Layer 5 of a small transformer language model trained on English Wikipedia (12 layers, counted from 0, width 64).
A neuron's activation on a vector x is GELU(gate . x) times (in . x), where the dot is the dot product.

Input weights of the MLP neurons that the questions are about. A number n stands for n times 0.017.
n2 gate: -13 -38 46 9 -30 -54 11 26 -3 -11 42 -3 2 25 -40 -35 -16 -3 -11 12 22 5 -3 15 -15 6 -36 15 -41 6 35 25 -10 27 -26 36 4 12 -21 1 -3 -20 4 38 -43 35 24 11 10 6 -4 -5 -7 27 -14 -53 18 -20 -24 -5 72 -50 -32 21
n25 gate: -30 -4 -11 42 61 54 -28 -4 -16 8 8 23 -7 -30 3 -1 -4 56 -4 -2 4 -10 21 -45 -43 2 12 -25 -31 33 6 44 -3 4 -42 32 -7 -23 0 -46 49 -20 -2 12 31 24 59 32 31 3 -12 6 7 -3 -19 12 32 -29 -2 -18 -27 20 -23 17
n27 gate: 7 0 36 -1 -43 10 -35 23 -23 -4 14 5 -46 23 31 -12 -5 -1 10 -9 11 -16 46 5 49 -24 26 13 -49 -15 22 -8 -9 -12 -14 -4 -42 -35 8 -12 -17 33 62 -10 -18 3 16 -11 12 18 -11 -49 -5 8 -60 -32 14 46 -19 9 33 35 -21 7
n29 gate: -19 51 -12 -11 -38 31 7 -48 33 33 -6 -7 28 -12 -18 1 -13 52 -32 11 -18 -22 -42 -5 38 -8 -33 -9 6 -17 -41 -45 23 -40 -38 -18 18 17 5 -1 11 67 38 2 8 -20 -17 -26 19 21 17 5 24 22 -13 -6 -17 -8 37 -9 -8 43 29 3
n30 gate: 47 -3 -7 19 7 4 -45 7 -30 23 -26 -24 -16 0 17 -42 -59 9 20 -20 36 -22 17 15 -33 12 25 -9 46 20 7 -23 28 -18 19 -4 -23 -32 9 79 34 -63 -7 -34 -14 -30 18 -15 -26 -7 24 -56 -3 3 8 -13 -13 24 -25 5 -21 -30 0 12
n42 gate: -12 -18 2 -24 6 18 -8 15 21 -9 0 18 -9 -9 -10 -12 9 14 16 -23 -12 9 18 -9 2 13 23 -27 18 48 7 -37 -26 15 -51 -18 -1 31 5 -39 8 -16 29 -31 -57 -5 -34 -70 -18 35 11 26 15 25 -64 54 -3 -18 16 -30 -26 -10 -1 -21
n45 gate: 24 43 53 17 6 21 -4 -37 -1 28 -54 28 27 3 8 -11 37 -30 18 -6 3 15 -56 4 -27 -23 -50 -43 -57 20 -25 -56 12 -24 17 -13 -21 -7 17 -34 -18 10 28 24 -28 -12 1 -18 44 52 26 -32 -12 -13 0 -15 -11 -2 22 -13 -1 -17 -11 -12
n48 gate: -3 -15 -8 -8 10 -24 -45 -11 -39 -18 25 -11 -38 -5 11 -42 -23 -34 23 -22 -5 12 -13 -96 -42 -11 1 17 -1 49 11 2 -26 27 -41 52 11 -18 14 -3 7 -26 -40 7 16 19 15 44 -50 12 10 -29 17 36 -9 -5 -2 5 40 10 44 40 -13 27
n58 gate: -19 -19 7 18 31 -22 6 5 -36 -17 10 -23 3 -28 -44 -52 -9 -20 -28 -64 -9 2 -10 -1 -34 5 24 33 53 24 -11 16 1 42 -17 6 28 32 -17 19 -7 -1 12 17 -4 12 13 -15 20 -18 -25 -15 1 28 -5 12 -20 15 0 -3 -24 -49 -29 27
n59 gate: 35 -2 12 38 21 -20 -16 -29 18 4 19 -7 24 68 21 6 20 1 3 -22 -2 10 -17 21 -30 23 12 6 -70 18 -44 -41 -12 -1 35 -39 -24 -1 16 9 -10 15 -42 -16 -21 26 -39 -39 -24 -24 26 26 9 -15 -40 45 25 25 20 20 34 -12 -3 12
n63 gate: -19 5 -14 -11 -14 32 -41 19 -5 2 -12 -65 7 -4 -25 -24 -11 26 1 -6 12 -16 -33 14 43 10 31 30 5 61 44 2 20 27 -18 -13 -8 28 -1 10 6 11 -18 45 -20 -12 6 27 -4 0 -61 -36 -9 -7 -14 6 9 36 2 56 6 39 -26 47
n67 gate: -17 67 10 1 -35 -11 -1 30 1 13 -27 18 -33 -14 -4 -19 25 -8 4 -1 35 23 16 6 -3 20 -26 -37 22 -49 30 1 11 -21 11 12 -10 81 9 -14 -21 19 -34 29 -47 -4 -13 -11 -19 31 15 -67 -15 39 30 -5 6 31 -17 7 -13 12 -43 32
n68 gate: 14 21 13 -12 28 33 0 -2 -14 53 49 -1 -28 -30 30 10 48 -50 6 6 -31 -12 5 7 24 -1 37 42 -22 -29 26 -28 40 0 -41 -26 -36 19 -1 -18 -14 14 -9 -4 -1 -9 -20 -14 5 -4 -49 -6 -12 9 2 24 -24 37 26 9 35 -20 -15 -29
n78 gate: -20 22 -36 63 27 4 -13 -14 7 -21 -17 22 10 17 -19 15 43 -3 -18 -13 19 -12 -28 37 -9 0 -20 35 -10 -32 -31 -3 -5 16 -25 -16 57 2 4 -36 20 -3 -37 -49 -5 7 -35 12 -17 1 -2 17 -8 76 27 1 29 15 -61 -8 -6 35 -53 -50
n83 gate: -12 65 -6 -2 9 16 22 54 1 -19 5 10 -15 -29 -10 -16 -50 18 2 -22 30 22 -11 -14 -20 7 -23 -49 34 -14 22 55 0 -32 6 -27 -5 -24 -15 30 13 -5 2 -28 -2 -50 16 8 48 23 25 21 -18 32 -24 -11 -23 -48 30 -12 -13 -54 -10 2
n88 gate: -32 39 -2 -5 23 21 9 -34 -28 -12 20 -12 58 -44 -60 2 21 59 -29 -31 29 -11 -30 -27 -47 21 -17 -9 -35 -2 -3 20 -20 27 -10 2 22 -39 54 -10 -49 19 2 -41 -13 -10 24 26 40 72 16 -36 28 -11 35 25 8 -13 -6 -17 19 -17 -12 -21
n123 gate: 18 -1 -16 -4 11 39 19 15 17 0 -5 -12 20 -43 0 -36 62 -24 22 45 -8 6 41 9 8 33 6 14 -2 22 -3 -41 6 21 31 -43 -19 14 -12 -10 51 -13 22 -23 -42 3 -68 25 24 31 2 2 15 -13 -31 -30 33 14 11 4 9 27 -17 36
n125 gate: -5 27 20 2 -5 28 -12 21 -1 -25 42 -6 -16 -28 6 -19 43 -36 -37 47 -10 1 10 -37 -13 42 19 0 5 -35 21 -29 -46 -48 13 -39 -41 9 -1 -3 -9 -10 -1 4 14 15 34 -33 -30 63 17 -50 -14 -47 8 8 56 7 15 12 33 24 10 51
n137 gate: -11 -11 -44 27 38 7 -44 -42 -36 15 10 10 24 5 -29 22 -6 48 22 -8 40 -47 -29 58 -42 -7 -5 10 -15 10 -36 37 4 7 -3 16 50 24 24 -1 -3 38 -37 -29 -2 15 3 12 22 12 -29 14 40 17 37 -23 -11 27 -4 28 8 1 -23 -7
n138 gate: 13 35 -26 3 23 -44 32 -32 -1 13 -11 -12 13 47 0 -44 -1 -17 -7 36 -19 31 -46 7 2 45 -37 -42 -33 -3 0 9 -21 -3 30 -32 -51 30 1 -32 37 -12 -7 -71 -25 -31 37 -7 14 -1 21 -16 -27 2 14 -14 24 -45 44 -20 -16 -24 20 -3
n141 gate: -6 24 6 46 -34 6 19 -10 -19 42 -57 -74 -21 -5 -19 -24 -12 -35 24 23 -8 33 39 6 24 19 16 -12 -29 -3 -36 35 -5 -38 -17 -8 -2 8 -49 -8 -20 -7 -12 1 -42 10 -7 21 20 -26 33 9 10 9 -42 -34 13 -13 45 14 -9 32 -4 15
n150 gate: 5 3 7 60 -10 -8 -1 -14 -22 -5 -9 -2 -29 -32 -20 -18 -6 -10 38 -55 3 -28 69 -23 -4 26 19 -7 -53 -27 -8 56 26 -1 -7 31 -20 46 31 -20 -7 18 -26 -2 21 12 30 -18 11 13 21 -2 43 5 -21 42 35 16 5 6 -21 -42 -9 24
n172 gate: 4 24 55 19 -5 -19 -6 -5 -5 0 -25 -45 -40 23 4 -3 8 18 -23 -1 -15 -7 3 -24 14 7 -53 52 -4 -37 -20 -33 26 23 -16 11 2 13 20 2 -23 24 -53 -13 7 -34 14 -43 -8 29 -2 11 27 15 -89 55 -6 23 -9 -53 -20 8 -11 -41
n173 gate: 13 -8 -25 35 -9 -8 -6 -58 -26 0 11 19 -27 18 -13 11 -15 52 -44 -37 19 16 9 -15 15 30 -47 -8 -16 -15 -22 -31 -69 -7 28 -27 2 3 -5 -27 0 -21 8 7 -8 41 38 -17 20 -3 -33 12 29 -23 -14 -24 -15 -3 56 34 -17 -24 16 -23
n2 in: 19 15 4 -45 8 17 25 10 -36 -10 34 -5 12 40 7 11 20 43 23 10 -25 9 10 27 11 14 -62 5 -27 0 22 6 -1 35 -3 -32 -3 26 2 -6 -26 -29 -21 28 -5 6 42 -37 14 -2 -30 40 -13 52 -68 8 -28 -20 -16 -13 -5 -27 -28 60
n25 in: -14 -14 10 -38 -16 -11 -6 12 -10 48 -13 -11 -18 12 -9 1 -55 -21 -17 71 -73 -36 18 -1 0 -57 10 -30 -36 17 -3 -12 -14 -21 -9 -6 -29 11 -3 13 32 -4 -1 12 -47 0 -37 -1 5 6 -4 48 8 -38 -12 28 42 14 -14 -48 -36 11 -20 -7
n27 in: -17 -45 -48 -54 -25 40 -14 26 -42 2 -48 9 -25 30 -4 37 -31 13 54 -4 24 -9 -10 2 -4 -3 8 39 7 20 23 -17 37 -15 9 -26 -31 -9 13 23 -8 -1 24 -31 -51 24 -20 26 -1 -37 -9 35 3 -40 -14 10 31 2 -45 -27 11 22 -1 51
n29 in: 10 13 -50 -44 -1 29 10 -21 41 -2 -14 -53 29 -29 -18 20 29 -9 -7 32 -41 11 26 -3 28 26 -55 -38 23 -90 -21 7 23 -28 -56 -13 -1 -55 11 21 21 14 10 -2 1 9 -20 -37 14 39 -9 13 -23 -38 9 -36 -11 -33 -12 -15 -10 -3 -5 24
n30 in: -38 -13 27 24 3 -31 20 32 -20 13 -52 28 -44 -28 -25 22 18 35 1 -39 44 -5 -25 -11 -2 -8 -5 -27 -8 42 -21 -5 -43 17 0 52 -9 27 3 14 -39 28 -51 9 5 -10 -53 92 -22 22 -10 24 31 -3 -15 38 -38 35 13 -1 -13 -49 32 -21
n42 in: -10 -2 8 22 -28 -10 25 -3 -10 0 49 1 0 17 -29 14 29 7 21 22 -21 -21 7 39 -35 45 -11 -8 33 -20 37 14 24 5 -12 -40 -22 -21 18 -31 35 -68 40 -7 20 26 -23 -41 37 -40 13 20 -29 44 -7 18 38 -10 51 5 -2 -8 -19 38
n45 in: 7 -1 20 -29 -22 49 0 -17 20 8 -30 13 -13 20 -45 33 37 12 -6 -48 15 34 34 -19 27 -14 52 -5 -1 -37 -26 -12 -21 11 -23 33 -33 15 -7 -16 -11 35 -68 -26 -12 26 -41 -4 15 -20 -6 25 -15 9 45 -24 21 -11 -34 -50 52 37 -50 3
n48 in: 9 30 -4 -16 -2 -52 -48 -25 -44 -1 28 -24 -40 -31 4 -30 35 -27 63 29 10 1 -56 -6 11 28 -33 -10 -19 -39 35 -6 -36 -32 -3 95 -2 -9 -23 -59 21 -22 -21 10 -21 -22 -30 -7 -27 30 34 48 15 15 -9 15 21 -24 30 -75 39 -15 13 -70
n58 in: -11 16 -15 18 52 13 -53 -8 19 10 28 34 -17 -19 16 -45 27 8 7 32 -18 -5 27 6 18 -4 35 56 17 -43 17 -1 0 -53 4 -22 6 51 -45 -12 -16 38 22 -38 4 -7 -7 40 -27 16 27 11 28 15 -24 44 -8 51 -24 38 -23 28 19 35
n59 in: 45 34 -24 20 8 16 -22 -43 14 -14 -19 -13 6 -19 38 -9 31 -46 26 -13 16 -4 -21 12 25 12 3 36 -38 -40 -9 20 5 12 35 35 -24 12 54 0 5 -11 -31 20 14 18 26 -22 -65 39 -27 0 -22 11 19 6 -19 -31 13 -26 -5 31 -30 25
n63 in: 23 0 -64 -37 8 -5 34 54 -24 42 18 -8 55 -61 -20 26 15 -13 52 -27 38 -6 24 -13 -4 -13 -10 55 -15 14 33 -7 17 0 -3 -14 44 -14 0 -17 40 39 13 11 11 -41 -2 1 -20 -28 -62 37 19 -41 4 -3 -23 1 37 -23 12 0 -27 -10
n67 in: 8 -14 30 7 18 -18 -28 7 9 -23 15 -48 48 42 7 -44 26 -6 -43 -21 -58 24 21 -25 18 24 15 31 27 -36 -30 -9 26 20 14 -5 -13 -20 36 29 -60 -45 10 -14 -12 -4 2 -26 -17 95 22 -63 39 -4 49 -5 -1 2 -2 -43 -7 35 -6 21
n68 in: 17 -34 -31 24 -21 7 -20 43 17 22 -1 -14 23 -1 -71 52 -20 1 -27 -20 -3 -37 -46 36 -21 -35 -17 22 -12 12 -5 8 -7 -11 2 -7 29 8 -9 -11 -64 -30 13 -30 11 -35 8 -31 -37 -32 20 -41 25 2 74 -24 -14 -20 17 16 35 11 -32 30
n78 in: 32 -6 23 7 -3 46 16 18 -53 37 -38 -4 -31 4 40 31 -41 -1 -20 4 -11 33 -26 -16 43 12 7 -28 -1 35 -16 -19 8 16 35 41 10 45 14 4 0 -7 28 24 -57 15 30 7 -12 -14 -15 -6 29 -32 -25 33 -26 -54 15 -10 22 -53 -46 -5
n83 in: -27 9 -52 4 7 14 6 30 2 -19 23 48 -23 -23 -14 -28 -20 26 -25 -74 8 3 -5 -63 81 9 -34 6 13 20 2 4 5 8 -19 -20 47 18 -42 -33 18 13 -33 -44 30 -26 17 14 21 32 -1 57 16 -10 -43 -11 -2 5 42 4 15 -29 4 32
n88 in: 6 -18 -51 -24 10 -5 -23 7 13 -16 1 -6 6 -14 40 24 -40 1 -7 57 0 16 -8 30 -4 32 29 -23 64 -25 -11 -15 -5 17 29 35 -15 9 -27 40 47 -61 -51 32 6 0 -20 -2 2 58 -45 -33 -18 25 -17 67 -26 -37 -48 14 -43 74 -11 -10
n123 in: 44 -1 -2 11 -12 33 38 -17 -19 56 6 24 26 26 27 23 30 51 15 -67 -22 -47 7 -21 -34 -4 10 11 71 16 -30 13 12 47 2 9 6 29 -1 -3 27 13 -18 17 -14 23 -21 31 -25 7 -6 -26 -16 5 -27 8 30 24 12 -21 17 23 26 -50
n125 in: -4 -7 15 -24 -18 -9 22 54 52 1 22 41 -12 16 0 -12 -8 -19 -57 -14 -1 -7 0 11 -34 13 -43 -9 15 -24 -42 -56 -6 -9 22 72 33 -3 -15 15 27 -3 -44 42 -29 39 7 -6 -49 -61 4 -4 -29 16 52 23 -14 15 8 -4 -15 -7 -20 13
n137 in: 26 43 -60 -14 7 -10 5 -29 -19 17 34 25 -15 -45 -30 -4 38 -54 7 -39 -8 2 -15 19 -2 -4 -12 -6 36 -8 -16 -45 -12 -38 -32 -27 19 -24 3 16 -23 -2 -45 -44 -48 -5 1 -23 -86 -6 -27 -13 -17 -13 -16 -18 -13 72 10 7 -7 -55 -4 -23
n138 in: 13 -31 9 -20 -55 57 50 3 72 -9 -4 -11 -16 86 10 -26 1 -74 -35 21 -55 -12 -7 -27 -16 14 10 28 17 -4 21 -66 20 21 -34 -49 -3 48 -30 20 40 48 -3 14 -3 12 8 9 -9 13 -12 48 -30 1 50 20 11 -38 31 -4 11 -14 7 -21
n141 in: 16 13 -41 -10 -26 48 12 -60 38 24 -6 -54 4 -4 46 -8 41 25 20 24 -24 -44 -43 -8 -21 23 -32 6 8 0 -41 -7 39 -15 -44 -20 -34 -17 -4 -9 -35 -8 -19 -29 45 -9 -21 31 -3 -7 19 42 -53 5 -24 -2 7 8 28 32 -50 -3 8 1
n150 in: -25 19 5 8 -38 -48 46 30 -31 17 -35 23 31 1 54 -33 45 -2 -69 38 -36 -9 33 -30 -12 1 11 -34 -18 -30 31 -2 30 -14 -10 23 -18 16 2 5 -2 47 11 -3 -4 30 42 6 -4 28 76 -1 -7 28 -8 15 -25 18 5 -16 22 -1 20 -30
n172 in: -63 -28 37 3 0 -8 -26 8 25 -22 24 10 15 -12 14 21 -4 17 40 -53 -10 27 -12 15 -30 -14 77 30 -8 -24 -55 23 -24 -7 3 -28 5 -6 -30 18 9 -8 2 -18 -72 63 -18 22 11 -48 -10 -5 12 9 35 -7 35 29 -19 -18 51 -1 -58 15
n173 in: -22 -49 -9 22 -9 28 7 -49 -36 -19 17 -13 5 -46 0 -26 69 11 20 9 -62 22 10 -26 -1 23 -40 17 -35 -27 40 -44 -1 -14 -11 2 11 16 6 -50 14 -21 32 -50 -3 -6 23 13 -34 -9 -14 7 -9 -37 26 -19 -39 -31 -22 14 25 -41 28 10

Each question shows a token from some text and the vector x that enters the MLP there. A number n stands for n times 0.051.

"ing ": 1 -11 0 -25 -3 -4 0 10 4 2 15 9 -7 9 6 0 29 9 4 -2 -15 -6 1 4 6 4 12 -18 -8 13 6 -10 -4 0 29 -6 -7 -17 3 8 -36 -4 5 2 2 1 -7 14 -8 -19 -5 86 5 -5 22 -8 -6 -29 -12 -1 -31 3 16 -9
Which neuron fires most, and how strongly? n173, at about 1.5

"\n": -13 -51 7 -32 -1 -15 3 -17 3 -24 10 -4 -30 6 10 12 16 11 -5 -17 -8 -14 -4 -7 18 36 8 -37 -7 0 -5 -3 28 -13 24 -8 6 -10 14 32 -26 -18 4 -9 5 -1 20 -2 -4 -33 -3 41 19 -18 14 -25 -6 4 -10 -6 0 15 6 -18
Which neuron fires most, and how strongly? n173, at about 14

"e": 5 -8 -12 14 -3 -15 13 13 -38 11 0 21 15 -17 -17 3 7 -20 8 -4 -38 16 16 14 15 -37 9 -34 12 1 -36 34 6 32 3 3 -21 -26 -9 -3 -10 -25 5 36 12 -1 6 -12 -19 -36 17 10 21 2 10 -3 -31 7 -17 22 -3 17 23 -14
Which neuron fires most, and how strongly? n150, at about 2.2

"l": -4 2 1 -34 -5 -20 9 3 8 -16 23 -3 -9 1 14 13 15 -43 -14 -4 8 9 5 12 11 -21 -5 12 -1 5 8 24 32 -6 43 8 -10 -16 -23 18 16 -5 -12 6 6 22 15 22 -23 2 19 29 22 -52 -14 -6 -10 13 -11 -4 -45 3 -4 -3
Which of these neurons fires most? n68

"ation": -3 -19 9 9 -7 17 14 25 28 34 4 1 21 2 0 12 11 16 -7 20 -13 -13 4 10 18 -17 -18 -29 13 21 -17 12 1 21 4 -13 35 21 7 -5 20 -19 -13 30 10 33 14 5 -1 -2 31 9 -2 -2 7 -15 -26 -3 1 -11 -20 18 46 -50
Which two neurons fire most, strongest first? n25, n29

"p": 39 -29 -2 -3 -25 24 2 -20 -17 6 33 -16 1 -14 5 -17 -17 -13 2 12 -22 -11 -6 5 12 -16 29 -11 1 6 -12 17 4 17 2 5 -30 -7 -15 -44 3 -1 -13 21 14 38 9 4 -15 -21 15 29 -1 -18 -7 -1 -13 5 -34 -22 -15 -25 1 -1
Which neuron fires most, and how strongly? n25, at about 20

"-": 0 4 21 -21 -16 13 -1 4 -3 -17 16 3 17 -4 25 -20 -12 5 -9 -1 -15 -4 4 32 6 8 38 -16 0 1 24 12 13 27 13 -15 -6 -14 16 8 -45 16 -8 22 -7 -2 22 -16 -16 3 14 53 15 -6 26 12 18 -25 -19 8 -30 11 -14 -5
The three highest activations, in order: n150, n88, n59

"u": 10 -13 5 -26 0 8 12 4 -9 4 13 6 -13 7 15 22 4 -22 -44 -15 -13 18 -2 18 39 3 6 -12 28 -16 18 21 11 19 21 -1 14 -9 19 -13 -23 -10 17 9 10 28 12 48 -16 5 9 -5 -3 16 16 -7 18 10 -19 -47 -3 -9 -39 12
Which two neurons fire most, strongest first? n67, n78

"wor": 3 -10 20 -22 -28 -24 0 21 -6 1 3 10 11 -9 4 24 15 0 -4 -10 33 -4 -7 -17 30 -5 -7 11 1 -35 19 6 12 12 16 -24 -20 6 -18 2 38 -20 1 2 1 10 22 16 -16 -2 21 11 29 -4 38 -7 -45 -12 -54 19 0 15 -24 1
The three highest activations, in order: n67, n2, n27

"F": -23 -1 9 3 -16 0 2 -9 16 -39 41 -4 18 -9 3 15 0 -9 6 4 12 -19 -3 22 17 -17 12 -11 -4 -11 -4 0 24 -4 24 2 2 -25 -21 -1 -8 1 8 9 34 -7 6 46 -23 -4 38 34 9 8 16 6 -27 0 -13 -10 -39 -19 -1 2
Which of these neurons fires most? n83

"up": 23 -7 -1 -26 -20 21 45 -18 25 -2 20 21 8 7 19 13 9 3 0 31 8 2 -8 27 11 -15 1 -2 2 -15 2 23 10 -1 22 -39 -6 -12 -26 -37 11 -8 16 -16 -2 22 -19 -6 22 -9 26 25 5 -4 8 -15 -26 -15 -8 -38 -8 -12 19 -9
Which neuron fires most, and how strongly? n138, at about 30

"s": -23 -16 21 -9 -24 -27 -1 5 -3 -2 41 6 1 -7 16 6 18 7 -8 -2 4 5 -22 4 10 -11 1 20 24 -24 -13 8 23 3 27 -3 -14 -19 5 21 -1 -24 -25 14 -15 -4 1 32 -21 -14 11 0 42 -27 -6 -4 -4 -10 -16 -4 -56 16 -19 -8
Which two neurons fire most, strongest first? n172, n30

"on": -10 -9 46 2 -3 20 2 20 -2 -26 10 3 6 -5 -10 27 53 5 -11 -9 -16 -6 1 10 21 -18 8 -30 16 18 29 0 -2 20 4 7 -2 8 -15 -2 -22 -16 -10 18 12 -9 9 -2 -34 21 35 -13 -9 5 20 -2 -16 -14 -11 -29 -23 38 3 2
Which of these neurons fires most? n67

"b": 0 -16 37 -23 16 -26 6 17 -20 -16 19 -27 12 0 -29 14 12 -39 6 20 -10 -42 -4 30 -11 -16 -31 -16 6 3 19 9 12 18 -10 -2 13 -18 0 -11 16 12 25 21 7 2 -6 2 -15 -6 25 19 -1 12 -28 2 -11 11 -32 -23 -10 -1 18 1
Which of these neurons fires most? n2

"in": 0 -11 8 -27 -36 45 0 13 21 -15 13 12 2 5 -11 31 10 -13 -28 -15 4 9 -21 14 8 2 -7 -19 8 -25 14 2 -11 28 58 -18 -29 27 -3 -10 -2 -16 6 1 -9 1 26 -3 -22 -6 11 0 7 -1 19 14 3 20 -26 -11 -15 11 2 -17
Which of these neurons fires most? n125

"o ": 7 -10 16 -23 -5 -2 -3 11 5 -2 4 16 -14 18 9 7 20 -3 13 -11 -2 15 6 13 16 10 40 -11 13 -9 8 -15 24 14 22 -2 4 -16 9 7 -42 2 -10 -2 3 2 6 8 -17 -17 18 72 2 4 27 9 3 -17 -20 2 -25 6 7 -18
Which neuron fires most, and how strongly? n59, at about 1.5

"a ": -22 -19 6 -2 3 -14 2 11 -9 -28 12 7 -20 -4 9 -13 22 1 -17 -20 3 7 -15 5 -5 23 24 1 14 -18 11 14 25 17 33 8 -12 7 18 -6 -41 8 -1 17 0 7 -2 15 -6 1 11 57 -3 2 49 2 -12 -10 -30 12 -26 5 -10 -9
The three highest activations, in order: n67, n58, n150

"ter": 35 -9 12 -20 -3 -26 12 4 1 1 1 15 11 -5 26 -15 31 20 -25 -19 -4 -23 -12 -30 20 4 12 -9 30 2 1 7 -5 26 21 12 9 -18 -17 -28 7 25 15 22 20 3 26 -2 -19 -18 13 17 44 1 43 -33 -16 4 -16 8 -2 25 6 -6
Which neuron fires most, and how strongly? n173, at about 1.7

"af": 17 -30 10 10 -24 20 1 -1 5 -10 11 -7 8 -22 -14 19 12 -37 -2 8 -18 -11 4 18 29 -30 15 -7 -13 -17 5 29 -32 10 7 -14 -28 -24 -8 -31 -33 6 -4 4 17 40 13 15 -30 12 14 8 12 24 8 -13 -23 -1 10 -14 -23 8 14 5
Which of these neurons fires most? n68

"un": 10 -24 43 -11 -28 10 -7 -7 1 -26 29 -11 8 -8 21 16 43 8 -29 -14 -3 2 -15 1 1 -8 23 -6 -8 0 17 -2 -14 26 0 -10 -38 -23 11 -26 0 -18 3 38 30 9 17 11 2 -22 0 11 -4 4 42 -1 4 24 -7 9 -23 1 1 6
Which neuron fires most, and how strongly? n125, at about 11

"is": -10 -5 -12 -22 -20 18 0 12 -4 28 11 22 0 -2 -32 4 4 3 6 9 34 5 -15 29 27 -9 30 -6 -19 -25 5 -5 -3 17 18 -25 -23 18 40 -8 -3 -43 5 33 8 -7 15 5 -12 -10 4 19 3 -4 -20 10 12 26 -43 -29 -5 -13 20 7
Which two neurons fire most, strongest first? n27, n2

"a": -16 -8 28 -14 -19 41 2 12 -9 -5 46 8 -2 -7 24 35 -2 -4 -13 -32 -14 12 -30 4 28 -12 13 -10 -9 -11 -3 12 1 -1 1 -11 -4 -38 -15 -12 -14 -23 4 21 26 -1 -17 -6 -25 0 18 -2 -19 14 1 18 -19 -25 -32 -16 -4 -9 1 8
Which two neurons fire most, strongest first? n68, n125

"di": 17 -19 8 -16 14 34 4 10 -4 15 -15 22 -10 12 -18 -3 12 -40 -28 -10 -2 12 -33 16 36 10 13 -59 -10 -7 33 10 1 35 16 -7 7 -1 31 -10 -1 -17 -10 1 11 4 20 29 -12 18 3 -17 24 7 -3 -19 -6 -13 -2 5 -14 8 -8 -2
Which of these neurons fires most? n67

"at ": -12 -28 14 -13 -17 -7 3 -5 7 -10 2 -1 -4 2 5 1 33 0 8 2 2 -4 -14 0 21 11 28 -11 6 2 3 -13 -8 15 22 -6 -14 -18 12 -14 -47 -3 -3 -38 10 8 -18 22 -17 6 11 64 -10 -5 25 -5 -7 -24 -11 -10 -29 4 18 -9
Which of these neurons fires most? n138

"tr": 41 -1 1 -19 2 -7 31 -15 -30 -25 12 -17 -5 0 26 23 -15 -18 24 4 22 -2 -2 -16 16 9 -35 -12 19 16 -35 22 24 2 13 -3 13 -39 -9 6 26 4 -14 17 -13 13 3 -2 -32 -37 20 2 20 -4 31 -9 6 -2 -8 -22 -15 -5 10 -5
Which of these neurons fires most? n48

"i": 30 0 6 8 -4 -10 0 29 -18 13 9 -11 23 4 -18 24 -3 -7 -16 0 5 7 4 18 28 -22 14 -50 -3 -17 10 10 4 5 -8 -14 -10 -36 8 -18 -8 -23 -41 22 3 3 16 23 -35 13 26 27 0 -6 -11 -8 -25 8 -24 16 0 14 22 -37
Which neuron fires most, and how strongly? n30, at about 1.7

"19": 18 -16 6 -9 -6 -15 12 -11 15 -8 22 14 10 -26 -11 -8 18 -25 -7 -23 13 -20 4 28 43 -22 -1 15 13 -28 32 -2 26 -4 8 -1 -29 -17 -22 4 6 -24 2 6 -10 8 37 5 -7 4 18 34 25 0 4 8 -17 -28 -27 -5 -24 18 4 -14
Which neuron fires most, and how strongly? n2, at about 1.1

"fic": 30 -18 -6 -5 -10 29 -11 11 -6 42 -18 8 21 2 2 9 -5 -7 -11 10 -5 -3 -2 -1 7 -22 11 -32 -2 -35 25 6 2 19 18 11 -7 -37 -11 -29 -2 -12 -33 34 14 -8 26 2 8 -8 12 13 38 -11 19 15 -51 -9 -19 -21 -3 4 25 -16
Which neuron fires most, and how strongly? n25, at about 7.2

"/": 25 -30 34 -10 -7 -3 24 4 27 -18 10 22 -2 3 1 -6 25 9 11 4 -2 -1 7 11 14 15 25 4 -9 -46 -13 -6 11 -11 13 -16 9 -3 10 11 -48 2 -9 14 18 9 17 23 -5 -21 -5 42 16 -14 16 7 -46 -12 -13 -2 -3 16 -12 -27
Which neuron fires most, and how strongly? n172, at about 5.7

", ": -15 -41 20 0 -10 10 -7 -5 3 -26 -2 -3 -9 -8 13 -3 7 -16 16 16 -14 -2 0 -2 10 -5 24 -18 -6 21 -11 -17 36 8 27 -20 -7 0 -2 5 -39 -27 -1 1 1 3 1 14 -14 -18 -1 62 17 -6 13 -12 -8 -24 -1 28 -16 7 -8 -13
Which of these neurons fires most? n141

"al": -26 -29 -6 -30 -5 -5 2 26 9 4 4 -12 22 -27 31 0 15 -20 6 -25 22 4 -18 0 -2 -27 12 12 16 -10 35 9 24 -15 41 -8 -23 -21 -5 19 0 5 -6 37 20 1 13 15 -28 -14 8 20 18 7 5 -6 8 32 -6 16 -34 -5 -2 -11
The three highest activations, in order: n63, n30, n58

"g": -32 2 11 -12 -8 0 3 10 -16 -18 31 -20 -11 5 -1 16 32 -2 -16 -3 24 -17 0 -2 9 -13 17 -5 6 -25 1 16 27 0 18 1 -7 -13 -32 -7 -15 -31 -10 32 -9 4 1 42 -24 7 28 25 21 -22 -20 -10 -15 -3 -20 -24 -37 -13 -10 -10
Which of these neurons fires most? n172

"the ": -6 -5 10 -3 7 -11 -12 4 -5 -36 10 9 -1 -6 16 -5 18 20 7 -8 6 0 3 -12 15 -14 13 -2 8 -9 -12 -3 14 7 52 26 -2 -13 8 6 -38 -25 -10 11 8 16 -4 15 3 0 0 68 -9 1 28 -2 -28 0 -18 -6 -21 13 -1 -15
Which of these neurons fires most? n25

"f": -3 -4 3 15 -33 16 -27 -6 -12 17 -4 -17 18 -12 5 24 5 6 5 15 9 -8 2 -14 6 -16 17 -48 -32 -33 -11 32 -14 4 9 4 16 -42 2 -7 -13 -16 -13 15 11 22 34 29 -19 5 16 26 12 -12 10 -17 -26 5 24 -3 -6 12 41 4
Which of these neurons fires most? n141

"c": -27 -6 8 -26 1 -7 23 -12 13 -24 29 -15 21 16 -1 20 25 7 -22 13 3 -10 -1 -1 14 -7 22 -12 7 3 5 15 31 -10 43 2 -20 -25 -3 15 15 10 -19 7 -1 8 2 28 -4 3 19 30 51 -10 -8 16 -31 4 -17 -16 -29 -3 -21 5
Which of these neurons fires most? n88

"h": -24 9 -21 -6 -34 5 -10 -14 -31 8 6 17 42 2 -4 6 -4 15 0 -1 -40 -30 1 23 -1 -29 30 -7 16 -9 13 34 2 3 22 -10 22 -10 8 -17 1 -12 -29 -3 -24 34 17 14 -26 -6 1 23 -6 0 4 -2 -43 10 -16 17 -5 -6 3 -6
Which neuron fires most, and how strongly? n137, at about 41

"j": 41 -13 26 -11 -21 15 23 -35 1 -18 22 -10 10 6 -24 8 -4 -23 8 -16 -11 6 -35 -18 10 -2 -8 -11 -9 -26 -2 14 0 10 16 -23 0 -16 19 -9 -12 -12 6 33 19 20 3 -5 -52 -11 22 19 22 10 -39 -15 1 17 -6 -10 -14 -14 2 -14
Which neuron fires most, and how strongly? n59, at about 25